Layer 3 of a small transformer language model trained on English Wikipedia (9 layers, counted from 0, width 128).
A neuron adds its activation times its output weights to the MLP's output. To switch it off is to set its activation to zero at one token and run the rest of the model.
A neuron's activation on a vector x is GELU(gate . x) times (in . x), where the dot is the dot product.

Input weights of the MLP neurons that the questions are about. A number n stands for n times 0.0031.
n14 gate: 26 -39 12 -8 6 49 13 -14 -33 51 -13 82 -1 21 37 -47 49 -3 16 16 26 -21 26 -46 -1 -39 44 7 26 7 -39 -33 33 -26 -5 33 11 -13 12 0 24 16 19 33 22 20 -9 27 -7 -13 -15 24 6 22 42 18 -31 0 -23 16 -21 -44 -4 -16 30 37 -48 18 22 18 10 15 1 -9 7 -25 -9 -48 -51 7 -18 -14 10 -4 -13 -15 35 14 -59 37 74 17 1 -23 24 -10 2 -11 -33 0 -53 -4 -22 34 4 26 -54 -6 -39 -23 -19 -43 27 23 22 28 22 9 11 -13 -22 18 77 -5 -49 -37 -27 13
n41 gate: 29 6 -13 28 -20 29 50 32 -30 -88 1 19 55 30 -6 -20 -27 33 30 -42 22 46 0 -11 -29 37 15 -4 33 -2 -13 -19 14 71 -36 40 10 -23 -3 54 -40 -20 22 26 -4 -11 7 -32 2 -36 25 13 17 -39 -36 -1 -16 6 -4 -12 0 7 26 18 -15 58 20 35 -14 -15 -39 -21 -47 20 9 -11 14 29 1 -29 25 5 -54 -6 22 18 -3 12 2 -36 14 46 11 -5 74 -29 8 5 23 -48 3 -11 4 14 -7 -16 -12 -53 -21 12 -39 -17 8 55 1 -8 -3 -26 2 46 7 26 6 -1 -79 -4 38 -5
n72 gate: -46 -27 -5 3 -33 -43 25 8 12 -65 19 2 -30 -2 -9 -36 -11 1 36 37 -17 18 -40 -9 -25 32 49 46 15 9 25 -13 -9 44 3 7 -35 16 -12 12 2 -9 28 -26 13 -7 9 -65 52 21 5 -16 -12 -20 -4 28 -29 -12 11 -60 15 30 3 -15 14 27 47 -35 -57 49 8 23 7 -41 -22 -29 -14 -37 63 6 35 -43 -51 -25 19 -41 48 22 -25 28 -22 16 23 -37 0 -23 19 1 6 -10 -25 6 27 43 5 1 -18 -11 -17 38 -43 22 20 -29 -6 16 11 -11 2 -28 18 73 -10 30 -18 -3 -16 19
n166 gate: 2 65 14 22 43 -48 7 10 -20 -40 -43 4 35 -32 -26 -3 -24 -52 -8 -24 -37 -4 0 -2 8 -40 -34 42 3 -16 -14 -11 7 68 -23 19 -26 32 1 -6 -8 -2 6 14 17 52 22 -4 -35 -13 14 -2 -14 9 60 -33 -23 33 18 -19 -43 -10 43 7 10 -35 -22 -57 52 45 12 -34 -42 -24 -49 -1 62 42 21 7 -17 20 0 -51 -28 -13 -26 -9 2 -4 -3 -55 -31 77 0 57 37 -34 -3 -8 -4 -20 -32 -2 -23 -6 -2 -7 27 -35 62 13 -9 23 -36 -19 -67 -13 -13 18 -22 38 -3 -21 -4 37 -11 -32
n221 gate: -11 -25 -27 -6 -29 -8 18 -21 -4 24 -25 22 25 10 29 -3 17 12 35 -52 18 -1 17 -48 8 -24 -18 -11 -10 -26 -38 2 -10 21 18 0 -19 30 -15 -27 6 19 -7 37 -30 18 9 7 16 -13 -48 7 41 1 16 2 31 -4 1 -15 -16 -11 4 -20 -10 -5 11 -1 -4 -16 -47 5 -19 0 -48 -20 29 3 13 4 7 25 -24 -28 -17 60 66 32 -34 -1 -13 9 -5 34 -10 -4 37 -6 -28 13 25 -34 6 -3 -22 -13 -38 26 32 2 -6 -46 -12 1 -44 -43 62 34 5 -38 -6 35 8 -5 -4 34 -3 -45
n234 gate: -18 -16 9 -37 22 -25 53 -3 5 22 24 -8 -17 10 -2 28 -64 -32 37 -6 14 11 24 26 29 38 -38 -8 5 -54 17 -23 -34 32 13 -52 3 -6 45 43 -91 6 20 -32 23 -8 3 -18 -1 -22 -7 11 -7 12 17 4 -33 -82 -43 -20 39 22 9 8 -16 -30 5 22 -10 3 37 0 -11 -17 -4 -4 4 22 -16 -14 -12 25 -8 2 32 -62 10 58 -37 23 2 17 -1 -26 -12 41 46 2 -37 -21 -22 44 -18 18 14 -16 1 -21 -7 2 45 -58 16 -28 42 -1 -36 13 -3 23 -1 -18 -38 -55 5 -37 -15 -5
n237 gate: -8 17 -41 -13 0 -20 -23 3 10 6 3 -17 5 34 29 53 7 -23 -21 -44 -22 -5 -59 27 -27 20 23 -51 -16 -4 35 28 -71 20 19 -38 20 3 12 -15 14 31 -11 43 22 -13 -9 -49 -28 1 -6 -11 11 -46 1 12 -48 9 -66 -10 28 6 -2 -20 10 -15 8 -32 25 11 7 15 10 13 15 43 16 3 -7 13 -24 -9 15 -9 -40 9 -10 -52 41 -16 -43 35 34 30 44 6 4 -64 -18 39 59 -1 25 19 24 -7 6 -16 29 -2 -44 48 34 21 -11 -1 17 -11 -24 -39 -31 -18 -15 8 -86 -14 24 -56
n251 gate: -51 5 4 5 8 -43 1 -8 -40 -9 31 -37 -18 36 11 42 -12 49 -28 5 -23 18 2 21 -62 -14 4 -26 23 -6 16 26 38 2 -18 9 -31 5 6 -17 7 -16 3 -15 10 13 13 29 -7 -17 34 7 -12 -27 -43 -7 -23 -7 -20 -12 -31 2 10 10 -25 -33 25 -24 -25 -20 25 60 -2 2 21 -14 56 -11 9 -31 -35 13 -1 3 19 -19 5 49 13 -43 -28 -30 -3 42 -36 3 21 26 34 -23 4 10 33 -5 -17 5 31 26 0 12 32 40 -3 -29 -2 -32 -8 11 10 -26 13 7 49 10 45 6 -14 -17
n14 in: -12 -15 -6 -9 -38 9 42 -3 -17 -13 -33 1 -19 22 -17 14 8 43 -8 13 9 -18 9 19 26 19 50 36 -32 43 -8 7 -14 6 -37 9 32 35 -10 -4 -6 -26 -6 31 5 1 -1 -7 2 -14 -55 38 49 -25 16 -54 3 -34 -68 -17 5 16 -58 17 -5 16 -12 -17 56 -19 17 -42 -28 3 -40 37 -20 -3 17 -41 21 -27 -1 -13 -16 -15 30 12 48 19 4 19 30 50 18 19 22 -17 29 11 17 -37 -43 -25 -8 13 35 -24 -23 51 13 25 1 2 -3 23 -12 -20 14 35 43 -16 -26 -42 14 -26 29 2
n41 in: 21 35 12 9 -13 1 -3 5 18 12 -8 -22 25 -16 -10 27 -35 14 -77 14 -22 -28 6 0 -8 7 4 4 2 -20 -57 16 10 -44 9 -3 6 14 -24 -24 10 -27 -26 -3 24 -31 -18 -79 22 27 12 22 6 -7 -33 4 23 20 -20 -1 -25 45 27 14 -40 -6 45 24 6 32 20 -17 50 0 13 75 11 -1 -1 -39 72 -21 0 -34 -23 3 -46 -16 -28 0 32 34 0 -16 -21 -19 -8 33 44 3 -13 -14 29 44 44 3 12 17 24 -19 -5 -26 -19 -7 -23 33 1 -10 -28 33 80 -51 -49 2 12 -18 -34 -36
n72 in: -55 45 -33 0 12 -20 1 -2 9 -43 51 11 -29 -35 26 -31 -6 -32 35 -10 -23 15 -9 -1 37 10 10 -11 -78 13 31 21 -37 19 39 -5 10 19 -7 28 -38 3 -18 49 -52 19 -21 4 -26 0 -61 -11 17 13 -31 6 6 9 -9 21 61 -4 7 45 23 -6 56 -7 -16 1 -3 -21 -55 1 1 -17 -45 4 -9 -6 -17 -5 -23 30 -35 -26 36 19 -31 30 -31 0 -19 -24 43 21 13 13 -36 -37 17 16 -34 -30 64 -17 43 -3 6 -20 5 -22 -25 24 15 31 -8 -28 13 -11 -25 31 -29 -17 -26 20 1 -3
n166 in: -15 -20 -12 23 -7 21 -13 29 16 -9 -23 26 1 -49 39 68 13 -11 13 39 31 5 70 -29 4 0 -1 50 11 -32 -5 10 -18 -32 -11 13 -16 -8 14 31 40 17 13 1 65 -25 23 -74 54 -24 -74 55 48 -24 -7 -34 0 35 -12 -11 14 -59 2 34 37 47 0 30 -26 -40 17 20 8 -3 39 11 40 33 59 3 18 5 69 -17 6 -1 8 -33 -11 40 66 4 -23 2 -5 -14 1 -27 -43 37 -24 3 6 -18 -30 -8 -17 -7 19 -69 17 6 -11 -7 -46 -12 6 2 3 -8 43 49 42 -14 24 26 -11 32
n221 in: 20 15 1 23 -36 25 -2 38 39 -1 10 -31 -14 -48 -2 37 -18 -48 10 -18 -27 -50 -21 -17 15 -14 9 33 19 -10 -1 0 6 -19 -8 -19 18 -14 22 -49 -39 -58 19 -24 -6 -7 19 -52 -28 5 -17 -15 -15 14 -24 10 3 -7 14 20 8 3 0 -23 -23 -15 -17 16 -27 -3 2 5 -36 5 46 -6 -28 38 28 32 -10 -25 -11 13 -1 -9 -12 -33 -32 2 23 -7 -4 -6 4 -2 16 -12 9 -2 2 4 3 64 -35 32 -2 -7 34 22 38 -15 18 -7 13 19 -2 24 -33 20 -58 -31 -10 -1 -15 -26 6 -11
n234 in: 58 -23 8 -10 34 47 -8 -23 -29 19 -40 -2 -6 -27 7 -44 34 12 -25 -36 -18 -13 15 -24 2 -6 16 4 17 2 -35 31 -5 -1 3 53 6 27 -16 62 39 -2 42 22 14 -19 -20 9 6 -2 10 -14 -9 16 -17 -3 34 16 -11 -78 -39 -39 -34 -33 37 21 27 4 6 -8 22 48 1 5 -5 12 42 18 -8 7 -56 -9 42 -14 -3 28 25 28 -32 30 14 48 31 -11 25 41 7 -23 -8 -8 -10 -14 1 19 -11 3 44 16 -3 -6 -9 50 8 -18 5 61 39 -8 -22 -14 -63 -22 -24 93 59 -32 -1 -21
n237 in: 19 31 25 18 10 -1 32 -25 -17 24 33 -47 0 -34 -43 -16 8 8 6 44 -1 -24 20 23 65 -18 -12 31 -45 54 45 -15 3 6 -32 -16 -19 -16 -31 49 21 -29 -43 32 -7 26 5 19 -8 43 1 -2 31 -23 4 -11 61 16 -18 6 -46 5 -29 -2 -39 13 15 21 22 -57 27 -33 -26 -7 8 -1 4 -26 -38 16 7 10 -10 -30 -45 48 13 13 23 33 37 -22 -23 22 -14 36 -14 1 -21 -8 -16 -41 28 -24 -10 -29 -10 6 11 7 -35 -45 -19 33 11 -7 -10 6 -26 9 8 49 16 41 6 26 7 10
n251 in: 19 6 -24 -14 -28 35 -39 -27 -5 17 0 25 1 -66 -26 -16 -6 34 -9 12 -15 -6 45 -47 37 5 -30 11 48 8 -48 -14 -17 -26 -17 -46 -43 -19 10 24 2 -32 -3 10 19 1 -46 -3 18 13 -35 -23 -33 2 -3 -22 -20 -33 -6 2 -23 19 -32 -12 18 33 23 -17 -1 6 -12 0 -7 -25 40 14 -26 -29 51 8 16 -18 2 23 9 4 -13 -21 -3 41 23 -33 -15 -53 -18 -4 -9 -15 -16 26 15 -7 11 -31 -7 -13 3 -22 2 -25 -1 -10 -19 -26 -25 16 32 8 -17 0 -34 8 -63 0 -29 -4 4 33

Output weights of the MLP neurons that the questions are about. A number n stands for n times 0.003.
n14: -29 -45 10 -34 22 -22 14 20 28 -42 3 8 75 -6 26 -41 13 -14 -41 0 -12 4 24 -5 -3 38 -9 -10 26 -12 12 27 40 -13 0 11 -56 -51 20 -12 24 30 33 15 -8 -8 -44 -16 -1 48 21 -19 -60 9 30 28 -16 52 22 7 -6 -21 19 -48 -10 -30 19 -48 -4 -11 12 4 -1 -15 5 -57 10 -25 9 17 1 71 -16 -6 -5 -19 9 9 -72 13 12 -9 -4 -1 -8 -15 -62 17 -9 22 1 27 -32 24 20 -8 -4 -9 -1 -71 11 -37 24 -47 44 -6 -15 7 -63 -26 0 40 49 35 37 18 -9 32
n41: -11 -6 -17 -37 17 26 -48 -21 -3 -2 18 16 6 37 55 -28 42 -21 53 -33 -42 30 5 22 12 3 -25 -13 9 -14 13 7 -8 20 9 -39 25 3 38 -33 -20 40 -29 -25 6 -29 -10 16 2 -1 -1 -8 -60 12 1 0 19 -16 -40 -9 -6 -57 -23 -42 25 14 -24 29 -11 -8 -11 -1 -17 -30 19 8 57 48 17 25 -35 -11 20 59 76 -21 -31 -5 11 34 26 10 20 6 -12 -9 38 -82 5 19 -13 36 50 -30 15 -19 -39 -19 -1 41 -32 41 61 22 -11 -17 44 -18 22 -36 -2 79 -30 16 -4 34 15 17
n72: 8 34 0 2 15 -5 -18 26 38 45 -41 -47 11 5 -42 5 -25 30 -20 11 17 -46 28 3 -17 7 -39 26 37 7 22 15 67 -4 -22 -16 -4 7 -8 12 14 -19 -59 33 7 -19 15 8 -7 -9 51 19 34 -56 -1 -27 42 26 25 18 13 19 -14 19 -52 10 -31 16 10 -20 2 30 10 11 22 24 1 3 -37 29 9 23 -19 -2 -4 31 -42 -16 14 -7 15 0 -32 23 27 14 -7 -16 -9 -6 22 -82 3 -19 -28 27 -6 -12 22 -15 -5 -8 -47 6 30 32 20 -6 33 43 -16 -55 -14 -32 36 -33 15 24
n166: 14 -40 -29 -53 -45 -27 4 2 31 11 36 8 9 64 9 3 9 43 -29 -9 42 1 -10 25 -28 63 17 -15 38 48 31 35 14 2 -10 -38 -8 31 -17 0 21 -3 -19 72 29 -6 -11 26 16 -1 -19 -10 18 -11 25 4 -31 -41 -32 -38 18 3 -36 -30 -37 27 39 10 59 -35 -18 95 58 21 36 41 -34 -30 -15 -19 17 15 -26 10 25 30 35 -28 -14 -57 -17 -20 -52 62 6 14 36 -18 -37 -12 36 -11 7 13 27 47 2 29 19 -21 -46 7 -83 -8 6 -4 -11 7 20 26 -18 -7 -4 -4 -53 -29 0 20
n221: 34 -14 26 -22 12 -22 17 11 -45 -18 -26 45 9 33 -6 -54 17 44 -15 -9 3 5 3 -2 -24 18 -25 16 1 27 21 14 -11 3 16 19 -7 13 -63 49 -12 40 -2 37 14 33 -19 23 39 -8 22 -7 -16 -27 2 -28 0 -1 1 -15 0 -9 -11 3 17 -4 35 -23 38 47 10 19 59 4 -28 1 21 -11 -21 -3 19 0 3 -13 0 0 18 9 35 -32 -23 4 14 -24 -3 18 -38 25 14 10 -4 4 -13 -53 83 1 -10 -29 -30 -13 -7 44 -10 32 -3 -23 -43 20 6 21 57 45 40 -13 19 -4 -45 17
n234: -28 -22 -69 19 -22 27 35 -6 -2 -15 -21 0 14 8 6 -47 18 16 15 -34 44 -27 -3 -5 -44 -1 24 -31 2 44 -12 8 -1 -5 2 19 44 -27 -11 -35 15 -22 48 28 -11 -38 -55 4 36 19 27 -32 23 -22 12 -28 30 -11 1 13 -45 -81 7 40 18 41 28 -3 -11 30 62 -33 8 16 47 -5 38 -2 -50 -13 35 1 -13 85 15 49 -35 -20 11 -21 -27 4 51 -7 15 -7 -12 -13 15 27 -31 13 -19 30 23 -2 -54 -30 9 21 -57 42 35 14 13 -49 10 3 40 -29 -23 -37 -20 46 -13 14 18 8
n237: -10 -10 2 -10 8 4 29 -9 10 -20 25 28 -10 -17 28 47 -28 -19 11 -22 26 16 8 -39 -32 0 29 -41 50 -5 -27 26 18 30 33 49 9 20 27 12 -36 -7 34 0 3 9 -22 -43 39 -23 13 -11 -40 29 42 -8 17 -30 -19 -1 -17 9 2 3 -35 0 36 22 -35 62 -25 -15 -6 1 -1 -3 11 24 15 8 24 14 39 14 22 -15 49 25 -4 -19 -15 21 -15 13 -19 15 -2 10 9 14 -17 22 5 -38 -2 -21 10 -3 19 47 17 18 21 -14 -50 27 21 15 -35 -45 31 10 41 -35 -52 22 7 -10
n251: 3 -1 10 2 -10 -17 15 -14 -31 16 15 -2 -16 28 -5 17 -11 29 11 -41 12 -17 1 0 -35 -4 -63 -19 -18 10 26 4 16 -10 18 63 80 37 -18 -45 -3 0 22 0 -54 12 -20 -6 25 11 -46 -13 10 -13 8 -4 12 8 6 -36 -14 14 9 6 -27 -2 -7 -40 -34 14 -35 -10 7 -3 18 -1 18 1 -23 10 7 13 16 -2 25 65 24 1 -33 -31 24 27 -6 25 -8 7 -23 -8 6 -4 16 0 7 20 -17 -30 -5 29 -23 44 39 34 -15 -23 -4 -49 1 10 13 15 13 14 25 8 34 35 2 -33

Each question names a token from some text and the token that comes next. It shows the vector x that enters the MLP there. A number n stands for n times 0.046.

Then comes g, the gradient of the next token's log-probability with respect to the MLP's output, scaled to length 1. A neuron's effect is roughly proportional to its activation times (output weights . g). A number n stands for n times 0.0047.

"ust", then "rat"
x: 7 17 -34 27 -4 1 -4 -9 -10 -28 5 16 22 -8 9 -17 36 -14 16 -44 35 17 -14 2 30 -41 -11 -37 7 8 -10 -44 9 37 1 -13 -18 33 6 9 4 19 -13 19 3 -17 -27 6 -8 -5 -7 -3 -7 -38 15 9 26 43 -11 65 0 -14 -13 -21 21 3 -35 23 -5 0 -23 -26 -7 10 -15 -7 -7 -18 -5 11 40 -17 -53 37 -12 0 19 5 -12 17 5 17 38 -5 -13 2 -22 4 -3 17 7 -1 -16 21 0 10 -12 -3 -5 21 -37 -21 8 4 26 -10 10 -20 24 -19 31 53 13 -1 16 3 -12 8
g: 5 -2 1 0 -26 -22 14 37 9 4 -10 2 -24 16 15 9 -13 -10 36 7 -3 5 12 19 3 -12 -6 31 -38 36 -5 -32 -37 15 50 10 3 7 2 0 4 -12 -19 2 1 -21 -2 -3 30 3 -6 -21 7 2 -11 4 19 4 30 -1 18 16 6 22 -24 -8 10 -12 -18 -9 -9 7 16 39 -52 30 10 -9 0 8 -17 11 -24 -1 -6 15 10 -3 0 25 31 -20 17 -6 17 -10 6 8 -12 25 -26 -59 7 -2 -7 -22 -33 -1 4 -1 -18 9 -44 48 -10 -7 7 -5 23 9 -8 -25 -5 -1 -11 -12 -7 19
Which two neurons, each switched off alone, lower its probability most, in order? n41, n14

" ", then " |"
x: -1 7 -48 57 -9 -35 21 -20 -21 -51 -8 5 33 -8 -23 -25 32 -37 -7 -35 -8 25 -1 -3 35 -29 -8 11 -10 -18 2 30 12 1 -6 -7 24 16 -11 -44 8 12 -14 3 7 30 11 -12 -8 6 -9 -26 -9 21 16 0 19 3 0 -52 -9 -16 -7 -16 0 -14 15 -9 -9 23 -20 -15 -13 1 -30 12 6 18 6 4 21 -22 -23 18 -16 23 -36 -8 -20 -4 1 2 6 11 -5 12 -52 -4 22 4 1 22 7 -11 5 10 34 3 1 -19 -4 7 -12 3 -4 -15 11 -19 -3 12 -4 -19 9 -7 0 30 20 -60
g: -8 -4 -5 6 31 27 -6 16 19 1 -13 -9 -3 30 9 15 -43 -2 34 -1 5 -4 5 -28 -2 -36 14 7 22 28 -27 5 5 -30 2 -26 -2 24 -16 -17 -34 -17 50 3 5 -9 24 -18 0 -26 -19 15 2 -19 -3 -35 19 9 16 13 -11 -15 25 6 6 7 -5 11 -3 -4 -5 -16 -13 -14 -24 -40 21 21 -43 -13 30 12 4 -6 13 -11 27 3 -9 -12 -43 -8 26 -1 23 -28 -13 19 28 -4 -15 -13 -5 -5 11 -37 -5 -23 -19 3 11 36 -3 31 2 6 -6 4 -6 -30 14 19 19 -11 -5 -18 3 20
Which neuron, switched off, lowers the next token's probability most? n166

" the", then " end"
x: 5 -28 -16 27 -24 -42 -15 -66 -8 0 22 5 14 -23 0 11 2 35 -8 -18 4 16 -6 -11 19 1 -29 44 12 3 -9 -12 2 -10 -22 8 3 5 13 -39 -9 -19 77 -7 5 11 -13 8 -5 7 -18 18 -19 -6 -11 11 29 -18 -39 -15 -9 11 -29 0 3 1 0 -16 -36 -8 1 -12 -5 -20 -38 9 6 -5 14 0 7 10 -28 28 -1 0 1 -28 15 4 12 31 26 -7 -16 -16 3 19 -14 4 -6 -5 14 -7 -17 7 20 48 -8 14 -15 50 1 9 19 -30 5 40 -5 -9 2 18 6 11 22 -5 -28 3
g: -11 -3 -5 -18 14 4 -1 12 5 -1 0 11 -2 13 -2 -63 -21 10 -53 4 18 -4 -12 -22 -11 27 19 22 37 -5 -27 -31 -4 -29 15 4 -12 -9 2 38 -14 3 -18 -17 10 -18 28 -2 5 -5 -17 15 -27 38 13 -22 -12 1 -12 -6 20 -24 -37 -3 17 17 -7 8 -54 -14 11 -18 -39 29 -24 -13 -9 8 1 -12 -9 16 -15 -2 2 -16 4 -3 -7 -29 -39 -14 -23 -18 15 2 -5 -6 -9 12 38 -6 5 29 1 3 -11 2 -32 5 0 26 -19 4 -20 -24 10 -3 7 6 7 -35 -4 11 17 -1 13 -8
Which neuron, switched off, raises the next token's probability most? n251

" of", then " "
x: 10 -4 -26 20 -44 -6 -12 -27 6 -3 17 9 0 -12 -14 2 -1 41 21 1 -9 22 -14 10 4 9 -25 -23 -2 -16 1 -10 9 -5 -11 -28 31 9 4 11 15 -22 86 0 17 8 5 5 9 -7 -19 31 0 -22 13 2 -18 -3 -1 -19 -38 -12 -24 9 -17 -15 8 23 -34 -17 6 -23 28 -6 -10 -2 0 6 -4 -25 12 -6 -8 17 12 -5 25 -19 -26 8 19 48 41 -1 7 8 1 10 -4 8 0 -17 2 10 -1 -17 -2 -12 -27 11 18 14 -29 -3 2 -22 20 6 6 -22 4 27 1 14 18 -10 -5 -3
g: 15 10 1 6 17 25 9 -27 -20 8 -6 -5 12 0 -22 -6 -9 11 -44 -11 -16 37 -7 2 55 -17 -27 -41 11 25 32 41 -20 -27 10 3 -10 -16 -3 24 -5 31 11 17 -1 51 -23 9 -33 -8 -7 29 -8 11 1 12 -21 -7 -1 -7 -3 -30 -34 9 -10 -17 -10 -1 8 13 -23 10 -8 -16 0 21 -13 10 5 1 -22 -5 -3 17 10 6 -4 -12 -25 17 -24 -5 2 -10 -6 14 -40 -9 8 -4 29 41 11 -20 -5 1 3 -15 7 -32 3 -7 2 -22 -28 -13 12 1 13 12 2 -17 -20 6 -12 -7 43 -23
Which neuron, switched off, lowers the next token's probability most? n72

"ic", then " using"
x: 47 -1 -64 1 -7 5 17 7 29 -12 -30 11 -8 -13 2 -21 1 -42 -30 -18 8 -11 -21 17 18 -30 -17 -6 4 0 -5 8 35 4 -7 5 -14 19 -15 1 6 -8 -40 -8 -29 -14 10 7 1 -4 -2 -2 -24 -22 -6 -11 18 11 -10 13 0 -17 37 -7 42 -8 4 -13 -7 -15 12 -55 0 27 -21 -6 -11 22 17 3 -22 -3 11 29 -1 13 44 7 -5 58 -7 -5 -3 -31 -33 4 1 4 -1 -4 2 -6 -12 1 -22 6 27 38 19 13 -41 -22 -16 16 15 -40 12 2 -32 -1 -5 30 -14 -17 28 -3 -16 5
g: -2 21 -1 23 -26 0 13 0 19 12 6 -6 -6 -19 -14 -24 -10 16 -13 -2 -7 -31 23 30 11 39 -1 21 22 8 -5 -11 38 34 4 40 0 -45 1 5 -5 -34 9 8 6 -5 -4 16 2 -28 3 42 -2 -23 5 55 -15 16 7 10 -7 -11 -5 22 9 -16 8 25 8 -14 22 11 36 -22 -1 -2 1 -1 41 9 -8 -40 -1 11 -14 28 -15 -15 -18 -23 17 -8 18 -8 -15 2 -28 21 -8 -11 33 -24 -19 -17 -9 -19 -20 11 -3 -4 -19 -7 -32 -28 8 38 14 -18 4 -9 -11 9 -9 -20 6 13 3 -4
Which neuron, switched off, raises the next token's probability most? n72

"aying", then " as"
x: 48 -1 -27 39 31 -9 0 8 16 -4 15 -16 9 -1 12 -10 -21 12 14 -6 -11 27 -6 4 -8 -7 -4 -20 -35 -14 -41 -6 -6 6 -20 -32 -3 0 -14 22 -10 -13 31 -28 -35 5 5 -5 -33 23 -8 3 -23 -7 29 15 12 21 -34 1 4 -35 8 -7 34 34 -33 60 4 -13 5 -38 -4 -2 8 -18 20 5 -12 24 26 -21 10 28 22 -3 -38 -4 -7 28 40 24 19 -19 38 2 30 -16 -26 -6 17 -26 1 -6 9 -3 25 18 -18 -13 0 10 -27 11 -25 1 11 1 -9 11 3 11 7 19 -7 -11 -21 11
g: -3 8 19 16 -24 -5 8 -7 12 14 21 -16 -11 -2 16 19 -31 -8 28 -13 12 14 41 -13 9 36 12 17 27 -12 10 -25 -48 15 57 -19 -8 7 5 28 -1 9 18 -11 -25 5 23 4 -12 -2 -11 -32 -16 12 -10 -35 10 10 28 12 7 5 -7 -19 -19 -7 -5 26 -19 -17 -23 -35 31 10 -1 -2 16 -2 17 16 17 9 0 21 3 26 28 6 1 0 -46 -4 8 0 -18 4 15 15 3 1 8 4 18 -27 -14 4 15 7 32 -25 26 24 16 -15 17 -52 -12 2 12 10 18 20 -3 7 -9 -14 28 13
Which neuron, switched off, lowers the next token's probability most? n14

"|", then " Jud"
x: 2 0 19 28 11 -45 15 -90 -2 27 20 -17 -7 -32 15 0 27 49 -4 27 -7 6 -26 -24 6 -16 -55 3 10 -29 10 13 22 -14 -89 -16 13 8 14 -4 15 -8 11 -3 -16 11 -27 6 -11 10 18 24 24 -21 25 -17 -6 -11 -10 -21 6 0 -37 21 23 -6 7 12 -10 -21 -6 -24 19 -1 44 26 -10 9 22 -5 -8 6 -4 22 -27 9 11 -2 18 7 -8 1 12 4 -40 9 13 43 14 -13 -29 -12 -1 -44 -13 17 32 8 -3 13 27 51 7 -32 -4 -27 -3 15 0 -30 1 10 -3 -14 -7 0 -46 4
g: 6 -11 3 21 14 -9 -15 -16 -3 -4 21 16 -1 -15 9 -10 26 23 28 -14 1 -33 -8 -22 -5 36 25 3 -12 -2 -4 -2 17 -22 16 15 3 12 -20 -7 7 -12 7 -3 4 -38 18 -21 6 -6 2 -18 9 -23 4 -4 33 -5 -10 5 16 5 37 22 -11 -15 -1 -17 36 -10 -25 -6 -8 6 -15 8 -4 5 -25 -6 -2 2 -4 -14 15 -8 25 41 -20 -49 14 16 3 12 8 2 51 32 -52 27 4 -12 -13 33 15 8 4 18 -25 14 -21 6 38 39 6 -45 -27 -4 -3 -24 -25 3 -4 -9 1 -15 -8 5
Which neuron, switched off, lowers the next token's probability most? n251

" g", then "ot"
x: -44 0 -40 36 -41 -1 31 -44 13 15 -17 -9 14 -15 20 -26 -1 -6 24 6 -11 -56 -1 12 -3 -18 7 -21 20 -9 -43 -38 -9 29 -34 -9 12 -14 14 -4 -14 11 2 15 -16 -14 27 -4 -20 19 -12 14 23 14 13 15 -5 19 16 5 7 -12 -27 -17 26 -1 -12 0 -28 20 19 21 -10 36 25 -40 12 42 7 -37 -13 -14 2 38 6 -13 -15 -5 -19 3 19 -11 -5 -7 40 1 9 -4 1 12 -5 49 -5 17 18 8 -7 -34 -8 -8 -6 20 4 -3 17 -42 11 15 12 19 -6 23 14 0 -21 -8 -72 -9
g: 16 1 -21 -28 22 -7 11 -22 17 4 -18 -2 9 -1 -1 -5 37 -12 1 22 0 -14 -34 12 11 14 -17 48 -22 9 -30 11 -18 9 -17 -30 6 29 22 -3 -13 31 6 -26 -2 -8 -17 4 -14 -6 1 54 1 -7 -1 -58 11 22 34 -7 17 20 22 -29 46 -23 7 4 9 -9 7 3 9 -5 -8 1 11 -1 -14 -4 12 -4 -7 12 -1 19 11 13 0 0 25 -3 -21 11 -10 -12 -47 18 7 8 12 24 3 -20 -5 40 -12 -3 -27 -6 55 -17 24 20 2 3 -12 19 -12 -6 -17 -2 2 -13 14 -7 20 6
Which neuron, switched off, raises the next token's probability most? n14

"re", then " air"
x: 12 -5 -43 39 18 -9 -5 19 19 -34 6 -13 31 13 -4 -17 23 22 -30 -15 -11 26 15 20 9 -14 33 -14 -7 -13 -15 27 -33 -12 11 -16 11 4 14 -11 -18 -20 5 -10 -6 -7 -13 11 -16 2 -2 -21 -2 12 23 4 0 28 47 -50 -13 -13 -11 53 23 29 24 37 -20 -20 19 -14 0 16 12 11 -36 52 35 39 5 16 26 -24 18 -11 -1 2 14 36 -26 20 29 11 4 -3 -6 -1 -3 9 3 -16 -17 -21 -12 -5 75 -18 6 5 15 -21 21 -7 16 -1 31 17 17 10 -6 2 -8 20 33 -5 -22 -12
g: -26 6 13 23 28 -3 19 -27 -20 -5 -1 -6 -17 6 23 -7 -28 -37 -7 -2 6 1 27 -13 -2 -51 10 18 23 -28 -9 -5 -28 -13 -26 20 7 -29 33 18 16 39 0 -7 15 -17 28 -5 41 -7 -3 -10 -9 -1 8 -15 15 26 -41 -3 -1 -14 15 -11 24 2 4 -19 2 5 45 -40 -17 -5 31 -11 -13 10 26 9 -6 13 3 6 -8 0 -14 18 34 18 8 7 -11 -18 15 -10 41 -18 2 -9 13 3 2 -8 5 -29 -24 -1 18 -18 -1 17 -27 8 8 24 -15 -34 23 10 17 0 -13 12 -10 10 -27 -19
Which neuron, switched off, lowers the next token's probability most? n166

"idence", then ".\n\n"
x: 20 8 -44 31 33 -11 -1 23 -2 -38 -26 29 15 9 21 35 -8 19 35 -24 -6 31 8 -3 -10 35 19 -44 -2 -5 4 29 12 8 -10 11 26 14 -25 -5 2 3 41 6 -19 -11 -3 6 -15 7 -13 27 -35 4 -3 3 -6 34 10 33 13 -8 14 -10 11 25 1 37 20 -7 -25 -28 -24 2 23 -37 0 24 17 -21 24 18 -1 4 6 12 5 -19 17 30 -13 28 42 -7 5 -20 8 20 -1 -17 3 -23 -28 -8 15 -36 33 13 -10 -25 -1 -13 -10 7 9 -63 -8 1 3 14 7 17 26 -15 -24 13 21 -8
g: 18 -7 -6 4 39 -1 4 -11 5 -5 9 11 -9 -27 -24 46 -26 4 -22 4 -15 29 16 2 -4 0 -20 12 19 24 34 5 -23 -16 -8 -7 -12 19 -12 -8 -18 -16 3 3 9 -26 -8 16 27 11 -8 16 13 -34 -27 15 4 9 -4 16 18 -2 -16 12 31 42 -4 27 19 -5 53 5 -4 -3 -2 8 -13 -12 2 -21 11 2 2 9 10 21 -6 -13 9 1 11 -4 -16 2 2 -6 -44 -16 -6 5 -11 -30 5 -8 7 -12 -8 16 32 -5 27 -16 25 9 3 -4 -17 -4 -38 -2 -4 2 1 10 6 3 -94 -8
Which neuron, switched off, lowers the next token's probability most? n41